Layer 7 of a small transformer language model trained on English Wikipedia (16 layers, counted from 0, width 64).
In attention head 1, each number of a token's query is one row of weights dot the token's vector x. The head spreads its attention over the tokens so far by the softmax of query dot key.

Query weights of the head. A number n stands for n times 0.0088.
q0: 15 -34 29 -49 -29 -2 15 -5 17 7 -11 5 -8 3 26 -16 -11 -5 -18 32 28 -9 3 7 -21 -33 5 7 -12 -12 5 -2 -23 -17 -4 -9 -11 28 21 17 -13 39 2 6 0 -16 -13 -4 8 22 11 12 -14 -3 1 30 22 16 -13 5 10 -18 0 17
q1: -21 -7 -4 7 0 15 38 9 -17 5 13 -7 2 9 -8 10 25 -5 20 2 1 -32 23 32 10 -10 55 25 4 -13 -8 28 23 -13 -9 -21 -44 -7 3 -16 -14 0 0 26 0 -6 -18 -21 20 -36 0 -20 -5 48 33 -12 -24 22 -18 -12 -8 -21 -4 -17
q2: -8 -3 -43 0 6 -24 -21 0 -14 -21 15 -55 -6 40 20 -22 23 4 -11 9 17 -11 19 11 -2 -1 0 -14 -27 24 30 -2 24 26 -19 -25 -7 14 8 20 3 40 -15 -18 9 11 -41 11 -9 -19 -1 -34 -25 11 -2 -11 -8 32 16 16 -17 38 -4 -12
q3: -28 -15 54 -21 1 -7 -14 -17 18 26 -3 4 10 17 16 -21 12 12 -26 22 -40 44 31 -33 29 -14 -21 -14 19 -23 21 1 -17 11 -13 10 34 5 -12 3 17 36 -15 -13 19 -9 7 2 -25 38 27 -41 13 -16 21 27 32 2 -27 12 18 38 10 -1
q4: 19 -12 -58 1 -9 3 49 3 -50 -44 4 4 -8 -49 -4 0 40 -29 14 -49 -12 -47 14 2 1 -10 34 69 -22 52 -67 10 18 -32 18 -9 -52 -25 -17 -4 -31 -2 -12 79 20 43 -14 2 37 -19 1 25 -14 14 41 -55 -15 30 49 17 36 -6 23 1
q5: -3 -34 -31 24 -15 -45 0 -28 70 5 26 6 -9 -35 0 -10 -31 35 -20 -30 36 38 28 -26 16 20 8 -50 35 3 62 22 -43 5 -43 -13 -17 48 -18 -33 92 14 -87 -54 40 17 -43 18 -9 11 29 -26 -9 -29 3 7 40 14 31 -6 -8 -8 2 -7
q6: -10 -7 -56 -7 -12 -23 43 23 -20 20 6 11 -13 -35 -32 20 9 2 26 -59 -17 -7 15 56 10 -17 1 26 -59 22 -6 67 16 -18 13 -21 -64 -35 -3 -12 -20 -53 -16 64 -12 29 23 -24 6 34 2 13 -19 0 7 -31 -27 16 2 -12 -32 3 -16 -16
q7: -17 5 -42 0 -7 0 8 -4 14 21 -5 6 12 -19 57 24 2 -20 0 -14 34 -40 -27 -17 13 -15 -54 15 0 38 33 -24 -1 5 23 36 -37 49 -20 -9 -5 51 -70 -33 16 -14 -34 9 -23 1 12 -54 -25 -63 35 49 -11 24 69 34 14 -16 -35 20
q8: 7 30 -18 -30 -17 -10 34 14 23 10 39 11 27 -25 35 5 -28 12 -32 -21 7 -15 33 -32 4 13 58 9 -55 -22 -18 -15 18 11 52 -36 -33 -14 19 -9 -25 -25 -2 22 4 33 -23 21 2 15 -20 6 -7 77 -22 -55 32 65 -14 -39 21 3 31 2
q9: -17 8 -3 3 -12 -13 -4 36 -1 -53 9 -4 13 -21 24 -40 0 1 7 28 27 6 -16 47 -1 51 -26 33 45 2 -25 18 -38 -4 9 -3 -17 14 6 8 39 24 -17 -15 1 -39 -51 12 35 -10 -10 -3 9 -36 55 23 -1 -8 26 -18 41 -14 -30 14
q10: 21 28 -16 -30 20 44 3 7 18 -25 57 -1 14 16 -25 5 10 -26 31 -55 -1 -13 -13 -47 -14 47 60 16 36 55 -10 -31 -62 33 -10 14 0 44 -42 -13 32 -14 -57 -4 -11 -22 -39 39 -3 11 0 23 45 -6 -4 6 21 -38 43 -3 -7 32 -19 -33
q11: 0 6 26 -7 9 -17 0 13 59 1 -10 -2 6 -21 3 5 39 -49 15 20 -42 10 7 -42 48 -50 -45 -47 14 -41 43 19 -3 42 37 31 -9 37 18 -12 44 45 8 -20 -2 -26 -1 50 4 -29 -44 -8 49 -15 -37 -29 -6 9 -1 2 10 -18 19 63
q12: 39 -27 -73 8 28 -7 -51 83 -59 2 4 -20 -2 -1 -31 -7 28 -33 24 20 55 -18 50 54 -8 43 28 -7 14 7 -1 12 -24 -15 -72 -53 -7 27 12 53 -22 42 20 -12 41 -59 46 -11 -1 -16 -2 20 19 -28 11 4 -8 -23 17 -5 -3 -12 -6 -38
q13: -53 -16 -1 29 16 19 -16 1 13 63 5 -20 2 -12 26 9 39 -12 -21 13 1 -27 -1 11 -3 64 -8 20 -7 11 -13 54 -10 37 4 27 -31 1 39 -2 55 -21 -29 20 25 0 -18 16 33 -23 40 -43 -52 35 -15 45 -42 -16 18 28 -5 -30 -4 10
q14: 26 4 -30 -2 11 -30 52 7 37 -61 -9 -34 -22 -4 -55 2 -33 39 8 -4 20 -9 -5 -36 35 16 -18 24 -26 8 -9 48 15 -19 -26 -18 -67 19 50 16 44 -23 23 29 60 70 12 21 8 -33 34 24 16 34 -7 -29 36 -42 37 -30 -16 6 25 -44
q15: -5 -66 -19 -22 21 24 -73 -29 -22 -42 20 -30 -7 -55 10 -4 -13 -14 -27 -29 0 -38 -6 48 10 -17 -22 48 37 15 5 -14 -12 2 4 -30 58 30 -1 -22 80 -18 37 -10 19 -8 62 -19 32 39 39 28 30 -6 6 7 7 38 -1 12 -22 -14 5 -22
q16: 34 -2 -13 43 -64 -36 -25 -4 -35 -17 12 44 -56 14 2 25 5 7 13 -13 5 55 -71 -9 -32 11 5 -40 15 3 9 21 -51 42 8 7 -41 2 -11 -19 8 28 64 4 -34 -6 17 30 38 -56 4 -18 -17 -26 -1 -13 -47 -34 24 -5 6 5 20 -29
q17: 14 -47 -12 33 18 0 14 -4 -77 -4 11 30 22 29 13 -8 14 -24 -16 0 40 -44 5 -5 -7 -22 16 21 -4 -55 -35 3 2 -54 -17 -15 -33 -6 35 -36 -48 -27 32 38 -17 7 -22 -21 -17 -43 -4 22 25 -10 7 -38 11 16 -51 -14 14 1 10 18
q18: -74 -31 -21 -9 23 2 -24 27 -27 29 -47 46 28 -14 40 -16 -13 14 -9 43 -13 23 3 -4 6 -6 -8 10 1 22 37 -27 30 -13 55 43 9 28 48 33 12 -25 36 -33 -31 -20 -33 -60 -29 -27 19 -30 23 38 43 -21 17 -27 -31 47 -30 -10 43 -20
q19: -9 31 -6 -21 -36 6 -8 20 -30 -31 51 37 -4 9 -6 -1 23 32 -14 0 -1 15 -32 -14 -13 -20 35 -3 -4 -19 72 12 -19 -18 -30 5 -13 2 25 -24 -26 37 -73 -35 9 11 -39 -12 -7 -72 17 -62 28 -49 14 10 -7 -13 39 28 -2 20 57 33
q20: 11 2 -44 17 -40 9 -10 -6 -27 -19 -6 9 5 -31 12 49 -12 -25 -32 18 8 -55 23 -5 10 30 24 -2 8 16 -7 -21 1 38 -22 -22 -26 -21 -25 3 3 -37 44 34 43 33 36 -17 -55 -11 34 -24 -28 39 74 -15 -39 46 -1 -23 -12 -32 23 38
q21: -25 37 27 -11 -20 -26 46 1 -23 -14 -25 22 -42 -54 -29 -2 1 -57 -26 -8 -2 22 16 -32 14 -27 31 -13 -11 -27 -18 -19 8 -23 31 -13 -16 5 47 3 77 -2 37 -4 4 -9 3 12 0 -49 15 23 -16 -4 -23 30 -7 -10 -18 3 1 28 1 -23
q22: -3 20 39 -19 47 3 -22 -35 -28 -22 16 48 58 46 11 -45 15 -11 15 -53 -33 -2 -47 55 -1 3 -2 -2 9 -44 -11 -21 -12 4 18 61 16 50 -41 10 -4 -76 10 -13 -26 -80 36 -32 23 -4 -22 5 1 32 -22 39 -65 -6 -8 -7 -5 -43 8 2
q23: -12 -14 -6 -23 -1 -13 11 11 -13 -10 44 -37 13 -14 -58 -12 31 0 59 64 1 -8 19 -10 -49 47 -8 50 -47 48 61 15 -24 -22 -6 -13 32 16 -79 -4 -16 -17 -5 18 39 10 -1 9 -12 3 3 16 6 52 -15 -47 -60 3 -61 37 -4 -12 18 11
q24: 25 -23 -26 28 -45 16 -24 21 -28 -20 -12 -25 -18 10 -61 -4 -6 -47 25 10 -8 9 12 12 -2 -34 -31 20 6 22 -28 13 42 24 -19 31 6 24 -16 -17 3 20 41 44 -7 -8 -31 1 -15 -7 25 42 -28 -29 52 33 32 -25 -4 18 -14 -64 3 -31
q25: -14 19 32 15 -13 -11 -19 0 89 -55 10 9 -8 32 -2 11 -33 0 -1 2 17 -15 28 -18 -41 15 -1 -40 18 19 1 40 2 -60 -62 38 16 -15 9 -5 20 19 -33 -42 15 -51 -48 -3 11 9 -27 -13 8 0 13 26 -31 46 -2 -24 -11 29 6 -3
q26: -4 44 -9 -13 -8 3 30 10 -61 -30 28 22 4 -50 3 53 66 41 44 15 -15 1 -23 26 -12 75 -34 38 48 16 -50 32 18 -58 -19 -27 -10 -42 14 -9 -29 -11 11 -21 -28 -9 24 -10 25 -35 -19 -10 14 13 16 -11 -41 4 -3 18 -30 -24 24 -53
q27: -36 40 -31 20 4 -28 -14 0 24 -30 -7 1 -15 -31 -8 6 -11 10 -25 26 21 -45 -35 -9 1 -46 3 1 8 -6 -29 32 -6 -37 -24 10 -68 11 6 -1 86 29 -31 0 -39 32 -3 -14 -10 46 -29 22 -9 14 -43 0 28 8 67 52 23 15 33 60
q28: 2 -24 -7 -8 1 -24 -26 4 -1 -8 -11 25 -35 -49 -59 -33 25 -11 9 -23 12 17 -41 -1 2 36 -19 58 -18 -7 -47 11 46 -8 -44 9 -24 -3 -10 -8 2 6 -28 25 0 -26 14 2 5 -74 43 8 31 12 13 -18 -1 7 13 -68 -28 -16 -29 56
q29: -63 -26 32 -29 37 6 -33 -10 -42 3 -19 27 -5 -4 21 9 16 -61 20 8 6 -19 -8 -6 17 -8 -5 -29 -14 -17 -35 -56 31 -22 -20 4 64 1 -28 32 -2 59 -16 15 25 -28 8 -19 -9 14 63 49 35 72 -40 -7 11 -40 -56 -57 9 -30 43 -20
q30: 14 -10 -20 6 12 30 -25 -11 10 17 -3 11 -25 13 0 21 -8 -35 42 22 -9 -22 15 60 -17 -18 26 -10 38 13 -7 34 -25 -12 -62 -38 -94 -17 -55 -3 28 14 33 37 -5 46 -58 -18 -42 -22 7 -50 14 21 31 -28 47 -32 13 25 -2 16 -16 -66
q31: -21 20 -68 -33 -2 13 -7 68 -7 -25 -6 -35 -18 -49 20 13 -12 17 -7 -14 -14 -17 0 -52 -5 -4 11 20 -27 29 -1 35 36 -9 -2 -38 -19 60 20 25 -46 -13 33 -36 -6 -9 -21 -15 -33 -20 39 -56 -41 51 10 6 4 30 67 -27 4 60 -11 -3

Each question shows a short text with each token's key, already scaled and adjusted for position as the last token sees it. A number n stands for n times 0.013.

Then comes the last token's vector x. A number n stands for n times 0.032.

0 "to": 1 22 11 4 18 12 -11 -1 -12 -24 -11 9 38 2 17 -8 -15 9 -16 41 -15 -2 -5 39 -5 -3 26 -1 24 -1 -4 -1
1 "ma": -17 3 11 5 14 7 -3 -11 -5 -23 -10 7 20 -15 18 -10 -4 16 -2 50 -12 1 -14 24 -3 17 15 6 15 -13 6 11
2 "k": -6 4 15 7 13 -1 -7 -11 -18 -18 -12 -1 2 -16 32 -3 -15 9 -1 23 -7 -10 -31 10 -5 10 -15 8 0 -22 19 3
3 " made": 0 -9 2 9 8 -5 0 -14 -10 -28 -5 -8 -16 0 16 -3 -17 13 -18 20 -7 -2 -15 25 -9 -12 -10 10 36 14 24 5
4 " her": -5 7 -7 -16 -14 -20 -6 -19 -5 -51 -17 22 -4 -12 15 -10 -14 -1 4 36 -10 6 -33 46 1 2 -1 14 27 10 7 -1
5 " debut": -16 11 -6 -20 11 -15 3 -47 -31 -64 -6 7 12 -9 -6 14 -8 14 16 17 -14 -2 -16 37 3 -2 0 -4 20 25 30 24
6 " for": -1 -3 -1 -5 -1 6 -7 -21 4 -43 -29 -5 9 -10 -6 -2 -25 -3 12 26 -6 6 -9 19 -8 -4 -5 10 10 18 19 -8
7 " the": 1 1 -3 -1 9 -1 4 -22 -3 -57 -25 4 12 -13 11 -5 -18 -1 -2 31 -2 1 -16 15 -13 4 -4 -22 30 3 14 -5
x: 0 37 -5 -23 17 -31 -22 -15 6 16 -5 29 -7 9 -42 -10 -14 -24 39 -27 -9 4 11 -9 -1 -11 35 20 -37 -12 36 -42 19 8 -15 -1 8 -29 21 18 -8 -7 -51 20 30 8 24 -17 16 -18 -25 -3 -5 24 -52 24 14 4 1 86 5 -11 16 1
Which token does the last token look at most, and with what share of its attention? 4 " her", with about 40%

0 " |": -4 -2 -7 -12 31 -16 11 -16 -2 -47 -30 42 4 -23 -15 -17 1 -5 -13 42 -29 -4 3 8 -17 -1 -1 4 10 16 -8 -22
1 " ": -1 -9 -1 -15 39 -5 2 -5 -22 -41 -18 33 -8 -11 -8 -3 10 -4 -7 6 1 -5 6 -1 -17 -6 -10 -14 31 9 5 -5
2 "9": 3 -9 -3 4 31 -3 2 -32 -17 -55 -11 31 -16 -11 4 1 12 6 -21 9 8 -11 -14 12 0 -3 -8 -9 2 -9 14 7
3 "0": 7 -3 -8 3 33 1 7 -38 -31 -61 -8 38 -1 -7 1 0 4 6 -10 0 9 -10 -19 4 -7 -7 -7 -17 -10 -14 28 12
4 " |": -6 3 10 -17 50 -6 31 -15 -11 -48 -33 68 14 -18 -12 -10 18 -13 2 23 -36 -9 -5 -9 -21 -3 -2 -6 -19 14 17 -8
5 " ": -14 2 15 -10 36 7 12 -1 -25 -45 -13 43 4 -12 -3 0 22 -4 3 2 -9 -6 -10 -13 -19 -10 -9 -23 21 4 20 -1
6 "1": -3 -3 -1 2 26 14 8 -17 -32 -46 -1 33 -7 -15 8 6 13 16 -7 1 -5 -5 -15 7 -7 -22 -24 -25 7 -15 13 6
7 "0": -2 -8 -10 -4 20 15 15 -29 -26 -54 -4 35 -4 -14 7 -5 -1 7 -6 0 -14 -16 -28 8 -14 -15 -10 -16 -19 -12 26 3
x: 32 44 -19 -44 11 -32 -39 3 29 49 -14 25 -35 -27 -36 0 -12 -37 35 4 -46 30 21 8 -12 -17 28 20 -41 -24 37 1 30 12 -3 -26 1 -16 38 30 -19 12 -9 17 3 -13 25 -29 8 13 -36 -41 -36 27 -23 26 31 -15 -14 31 -15 -12 33 2
To which token does the last token give the most attention? 4 " |"

0 " the": -1 5 6 2 -6 3 -12 -13 1 -46 -26 -9 18 -22 8 -21 -27 -12 -7 21 -6 12 -4 19 -2 3 -13 -7 25 5 6 -11
1 " first": -6 1 -3 2 3 -11 -5 -33 -19 -58 -2 -13 11 -8 28 17 -24 -9 -3 -9 -9 4 5 22 -1 -2 -3 -8 21 21 10 17
2 " multi": 0 -7 -8 -2 9 -9 2 -14 -12 -46 -18 5 23 -7 24 3 5 0 2 15 -6 13 -7 22 -22 -16 14 -2 38 1 -6 15
3 "-": 14 -16 0 -5 14 -11 8 -14 -22 -45 -21 30 14 -15 19 9 -1 8 8 12 5 5 -26 14 -14 -6 -1 -22 31 -9 -10 22
4 "go": 11 -10 -7 12 9 8 -14 3 -22 -32 3 12 4 14 36 -5 -20 7 -6 23 -12 -25 -14 35 -24 -6 9 -5 24 -8 18 -2
5 "al": 1 10 -3 1 27 0 10 -14 -16 -31 -12 7 12 -16 22 -6 2 9 -11 20 -7 -17 -21 23 9 -13 3 -35 1 15 9 -6
6 " game": -17 2 -10 5 13 5 7 -20 -20 -27 4 -5 31 -6 10 17 5 7 -4 20 -7 -9 -9 35 -11 16 19 4 28 4 35 11
7 " of": 0 -5 -10 -4 4 9 -5 -8 -3 -23 -15 -1 17 -7 -1 -6 -16 -7 4 26 0 -6 -7 27 -3 -10 -14 7 19 4 13 -11
x: 13 71 -14 -31 22 -30 -20 -30 4 10 -19 7 -8 -8 -28 -8 -25 -21 39 -15 -5 36 22 5 -6 0 61 8 -39 -17 7 -50 25 3 -4 -5 -1 -13 1 7 -7 -7 -17 18 36 9 -1 -20 7 4 -30 -20 -36 21 -54 27 -5 10 -8 58 4 -8 54 24
To which token does the last token give the most attention? 0 " the"

0 " ": -4 5 7 -10 24 5 -3 2 -9 -31 -24 16 14 -1 9 -3 -2 -9 -20 28 -3 -8 5 15 -27 3 4 -6 38 8 1 -9
1 "ob": -1 -3 7 3 11 9 3 -13 -9 -27 -6 -7 18 11 11 -3 -8 14 23 26 13 -25 -1 33 -28 3 19 -9 17 -1 22 19
2 "sta": -4 -22 -5 11 25 -2 -16 -27 -10 -31 -11 1 32 12 26 5 -10 10 32 25 22 -8 -16 14 5 11 8 -6 19 -33 19 39
3 "cle": 6 -22 -2 7 13 9 -11 -10 -8 -17 -3 2 33 3 8 -4 -9 10 -19 7 5 -14 -8 44 16 -7 44 -11 10 0 13 5
4 " course": 17 12 -1 9 20 8 -11 -24 -15 -26 -2 -2 28 -6 -8 -5 -12 9 -19 5 -11 -7 0 40 9 -12 24 -1 25 1 30 -1
5 "s": 2 10 2 12 15 5 3 -3 0 -14 -7 4 6 -20 21 -6 -5 9 -3 33 -11 -6 -12 31 2 9 0 13 20 5 20 3
6 " in": 5 6 -7 12 0 15 -10 -15 12 -23 -14 -6 20 -17 2 -8 -22 -6 9 11 -5 4 1 34 -5 -9 1 -5 20 8 -2 -9
7 " various": 2 3 -8 -10 -1 -2 -3 -26 -2 -40 -1 3 10 -22 21 -13 -8 4 6 19 -13 7 -9 39 -3 -11 21 -17 36 15 13 9
x: 3 68 -11 -6 15 -32 -10 -35 6 31 -14 16 -22 -13 -57 9 -15 -22 32 -9 -17 26 21 22 10 -17 24 7 -49 -14 30 -39 14 -10 -14 -2 -1 -1 1 19 -13 14 -34 21 23 16 -9 2 18 -7 -38 1 0 40 -47 55 6 -8 -15 36 -10 -12 11 8
To which token does the last token give the most attention? 7 " various"

0 " the": -1 5 6 2 -6 3 -12 -13 1 -46 -26 -9 18 -22 8 -21 -27 -12 -7 21 -6 12 -4 19 -2 3 -13 -7 25 5 6 -11
1 " fast": -9 -11 -6 6 8 0 -7 -22 -19 -34 -2 -14 22 -9 12 -3 -21 8 -5 19 -11 -13 -11 48 -22 3 8 -11 22 5 33 24
2 "est": 1 -9 -5 7 -1 -11 -13 -34 -18 -45 -8 -7 15 -18 34 6 -22 8 10 4 -1 -14 -11 46 -6 -10 5 -14 13 9 37 22
3 " time": 10 -13 2 9 11 4 -10 -11 -23 -26 -11 6 22 -6 18 -8 -14 -4 1 27 -12 -1 0 51 -18 8 -1 3 13 2 16 16
4 ",": 0 -6 2 9 4 5 0 1 2 -17 -9 -1 14 -18 1 -8 -11 -19 -6 41 -10 -11 -3 42 -22 9 -16 3 7 -2 14 5
5 " they": -4 2 -11 14 -21 -14 -4 -28 2 -38 -10 13 -2 -3 29 -18 -12 4 5 37 -4 0 -6 43 -28 24 4 21 13 2 20 1
6 " win": -10 1 -3 -15 14 -4 -4 -30 -20 -47 1 4 2 6 9 -2 -1 8 3 13 -20 -7 -8 47 -8 -4 12 16 22 10 37 6
7 " a": 0 -11 -4 -4 17 -19 2 -29 -1 -59 -20 22 -22 -16 14 2 -21 1 4 22 7 -6 5 17 -14 -4 -6 -3 34 2 17 6
x: 2 27 11 -30 27 -27 -19 -23 9 29 -21 24 -45 -1 -46 -9 -6 3 37 -27 -41 26 31 2 10 -10 51 5 -36 -2 21 -39 25 -13 -19 16 -8 -14 3 27 -23 -17 -37 34 42 4 27 -30 21 10 -10 -3 -33 25 -44 20 15 2 -2 57 -8 -7 4 1
To which token does the last token give the most attention? 0 " the"

0 " ": -4 5 7 -10 24 5 -3 2 -9 -31 -24 16 14 -1 9 -3 -2 -9 -20 28 -3 -8 5 15 -27 3 4 -6 38 8 1 -9
1 "1": -7 8 14 5 30 11 1 -12 -23 -39 -15 19 3 -1 -1 10 6 14 -19 18 4 -14 8 20 -1 -15 -16 -13 16 -6 16 -1
2 "0": -1 -4 5 11 23 15 7 -23 -24 -43 -11 19 1 -1 -2 0 -12 10 -13 14 -6 -20 -14 17 -5 -4 -7 -5 -15 -4 33 -6
3 "0": 5 -8 -4 9 16 7 12 -23 -20 -48 -9 19 9 4 5 -2 -3 3 -12 9 0 -5 -19 17 -4 -11 -1 -11 -5 -4 29 1
4 " females": -2 10 16 1 -9 -9 2 -9 -1 -31 -5 19 -5 4 30 -12 -13 11 14 36 -13 -9 -13 23 -17 15 -2 9 12 15 40 7
5 ",": -4 -7 7 0 19 -4 18 -1 -17 -26 -31 25 4 -3 -10 -14 0 -8 13 48 -2 -21 -10 7 -21 -5 -26 -9 -14 -23 29 24
6 " there": -3 5 0 6 20 5 16 2 -5 -21 16 20 -37 5 -2 -12 26 -7 3 38 -21 -5 -27 15 -17 -3 -45 7 -9 -8 6 27
7 " were": 13 -9 17 -5 26 -16 8 -20 -11 -45 -14 32 -16 4 19 -5 -1 12 -3 24 -7 -5 -14 -9 -34 -9 -6 19 10 18 47 10
x: -5 30 5 -45 30 -38 8 -24 4 27 -16 21 -27 -21 -46 9 -14 -9 12 -8 -39 53 34 5 -13 0 57 18 6 -3 16 -39 22 16 -41 -14 -15 2 7 36 -32 -21 -11 16 29 -4 -16 -1 22 -9 -67 14 7 36 -56 14 17 8 -10 7 -3 -1 46 10
Which two tokens does the last token look at most, in order? 7 " were", 4 " females"

0 "6": 2 13 9 -13 31 6 2 6 -8 -28 2 15 4 -1 5 -3 -7 13 -25 31 -10 -4 -1 19 -6 -2 10 -2 19 -6 7 2
1 " Western": 4 1 -2 -4 20 -3 -2 -20 -23 -39 -4 11 22 -22 30 -3 -18 2 -2 10 1 -1 -16 -1 -6 -10 3 -12 17 -2 21 7
2 " Col": -6 -5 -6 3 33 1 -8 0 -16 -30 -2 26 27 5 3 -12 -9 -4 -14 12 28 -32 -5 23 -11 -12 16 -1 7 -5 25 -3
3 "leg": 8 -3 -8 -1 20 -9 3 -20 -29 -35 6 6 19 9 20 4 17 20 -5 1 5 -25 -8 13 15 -4 38 -6 21 -12 40 16
4 "i": -7 -14 2 -9 21 -12 8 2 -26 -26 -18 23 19 3 33 1 20 23 -11 26 0 -17 -19 13 11 -2 26 -19 5 -34 18 7
5 "ate": 11 1 6 1 27 14 -6 7 -13 -14 -4 -1 11 -17 38 -5 4 2 -13 8 -4 6 -19 9 1 -9 -9 -24 11 15 4 -2
6 " Hockey": -6 -1 6 3 15 -3 7 -10 -20 -42 -6 10 26 -2 30 22 0 4 -5 10 3 -12 -3 38 -9 2 41 -7 33 12 17 -14
7 " Association": -4 -3 -7 8 16 5 2 -22 -16 -35 4 -6 21 -9 30 15 7 9 -5 6 4 -10 -4 20 7 4 26 -5 19 0 40 -4
x: 14 52 11 -20 18 -44 -3 -35 9 11 -21 37 -2 -7 -50 8 -30 -9 2 -25 -5 35 -5 3 -14 -29 10 1 -47 -16 20 -34 22 19 1 -12 -2 -17 22 39 -13 -5 -39 24 33 19 15 -54 16 26 -64 -5 -31 21 -9 25 0 29 -13 36 -12 -1 35 31
To which token does the last token give the most attention? 0 "6"

0 "9": -4 10 7 -6 23 4 6 -4 -5 -32 -1 7 7 2 5 2 5 3 -19 29 -7 -7 -14 12 6 -2 2 -3 12 -12 13 12
1 "4": -3 3 6 -3 29 5 -3 -1 -7 -31 8 19 1 -8 4 2 -11 7 -16 30 -2 -6 -12 23 0 -2 -2 -10 10 -7 12 4
2 "8": -8 2 10 -3 26 8 2 -2 -5 -32 -4 14 6 -6 10 1 -4 7 -20 24 -3 -5 -16 11 -1 -2 -1 -9 6 -8 13 13
3 " at": -13 1 -5 9 14 13 -5 -6 8 -27 -14 -2 18 -7 0 13 -26 -8 14 7 -18 6 -6 10 -2 -13 -5 0 10 6 23 -26
4 " the": 0 -5 -4 9 -6 -7 1 -14 4 -49 -25 -3 11 -13 12 -16 -15 -3 -1 22 -8 1 -9 17 -5 -5 -3 -26 28 -1 16 -14
5 " ": 6 1 9 2 -2 7 -8 -5 -23 -54 -20 0 10 -6 11 7 -6 -12 4 11 -4 -13 3 28 -8 10 -10 -27 19 6 9 1
6 "2": 3 12 -1 -7 4 15 -3 -21 -25 -56 7 12 2 -9 9 18 -10 13 -15 6 -7 -5 -2 42 6 -7 0 -14 3 -10 10 -11
7 "0": -7 12 -2 -1 -7 21 10 -24 -20 -52 -12 3 16 2 13 9 -3 8 7 8 -13 3 -22 32 11 14 4 -15 -13 -2 22 -2
x: 6 51 -15 -30 21 -20 -16 -6 21 44 6 17 -17 -28 -40 -14 -29 -53 25 -20 -13 10 9 -10 -16 -25 16 12 -29 -7 40 -14 35 15 -4 -13 19 -31 20 18 -17 8 -31 18 -8 -10 14 -23 15 40 -7 -39 -40 34 -17 48 33 12 -11 57 -14 -12 15 -6
Which two tokens does the last token look at most, in order? 4 " the", 3 " at"

0 "9": -4 10 7 -6 23 4 6 -4 -5 -32 -1 7 7 2 5 2 5 3 -19 29 -7 -7 -14 12 6 -2 2 -3 12 -12 13 12
1 " housing": -6 -19 5 -2 15 -5 -12 -9 -13 -30 4 3 4 -9 0 -6 12 -8 -6 11 12 16 -17 13 2 -4 -14 10 47 8 44 10
2 " units": 14 -19 -4 -7 27 -20 13 -19 -14 -35 -6 21 2 -13 -7 -10 12 28 -1 29 -10 0 -24 2 -4 5 -6 2 6 0 45 10
3 " at": -11 14 -3 -22 36 -12 13 -7 -3 -34 8 20 -13 -8 8 4 21 -6 19 -1 -15 15 -25 -10 -6 -25 -14 25 8 13 26 -9
4 " an": -3 12 -6 2 -8 -27 9 -15 4 -56 -8 13 -29 -1 27 -15 1 -17 13 11 2 -13 0 14 -10 7 -15 -15 26 15 22 -7
5 " average": -11 10 16 5 11 -23 -9 -38 -29 -70 -22 26 -32 -1 11 -12 -6 -4 5 -6 -27 -3 28 11 9 -15 -21 -7 8 16 23 -5
6 " density": -8 11 -13 4 -2 -18 -7 -12 -11 -46 -10 -2 -14 -3 -6 -9 5 -14 8 7 -12 3 4 49 3 -19 -16 -8 5 -6 23 8
7 " of": 1 -13 -7 -9 2 -7 1 -2 -8 -17 -15 16 -5 -13 -1 -18 -2 -1 2 36 -20 5 -8 19 -15 1 -33 9 13 3 22 -9
x: -4 67 6 -41 29 -25 -6 -30 3 8 -36 17 -4 -17 -34 1 -20 2 62 -11 -6 53 31 4 -13 -9 60 31 -15 -21 -8 -32 36 17 -11 -11 -8 0 -3 9 -10 -6 -12 6 14 0 -5 -14 -1 -11 -19 -20 -38 35 -62 18 19 -7 -21 35 15 -1 33 2
To which token does the last token give the most attention? 5 " average"

0 ",": -2 2 3 -8 11 5 -4 -2 4 -26 -16 10 14 -15 0 -10 -9 -11 -9 40 -2 -6 0 31 -20 8 -11 12 16 8 5 -4
1 " Illinois": -4 4 4 -5 22 -6 -7 -15 -20 -46 10 13 21 -21 33 15 -5 -5 -24 26 28 2 -19 19 -18 16 9 7 21 -14 19 23
2 " |": 7 -2 5 -30 49 -13 13 -17 -6 -49 -27 45 -9 -23 -5 -7 -2 -4 -12 29 -24 -2 5 -2 -25 9 -9 9 -1 19 -13 -17
3 "\n": 3 7 -6 -4 1 -8 -1 -38 -6 -74 -21 35 9 -16 10 -5 -9 -18 -2 19 -4 13 6 10 -6 -12 -29 2 24 20 0 -8
4 "|": 8 -1 4 -3 0 -9 19 -39 1 -73 -34 39 -10 -23 -2 -17 1 -21 7 19 -27 7 7 4 -19 -7 -6 -3 -10 21 4 -4
5 " Sierra": -8 3 -5 -11 19 -1 14 -16 -24 -57 -1 22 25 -14 29 1 11 -6 4 30 10 -4 -8 8 -12 17 26 -14 5 -13 24 3
6 " Smith": -9 -12 12 -7 15 -12 5 -30 -26 -53 -8 22 16 -19 38 16 6 5 -8 -1 18 -3 -24 8 -2 15 28 1 4 -13 12 24
7 " |": 2 -14 39 -6 34 -3 12 -29 -6 -62 -39 46 -16 -13 0 2 -5 -12 -4 13 -14 9 2 0 -8 -18 -1 2 -5 23 -14 -7
x: 6 41 -1 -20 14 -23 -11 -20 -11 29 -15 37 -21 -11 -25 10 -13 -19 37 -15 -25 3 7 11 -13 -3 45 31 -35 2 9 -23 31 18 4 -10 -9 -39 31 6 -11 -12 -21 32 18 -8 -6 -36 36 -1 -39 22 -34 32 -56 15 23 21 1 17 -22 -45 58 12
To which token does the last token give the most attention? 4 "|"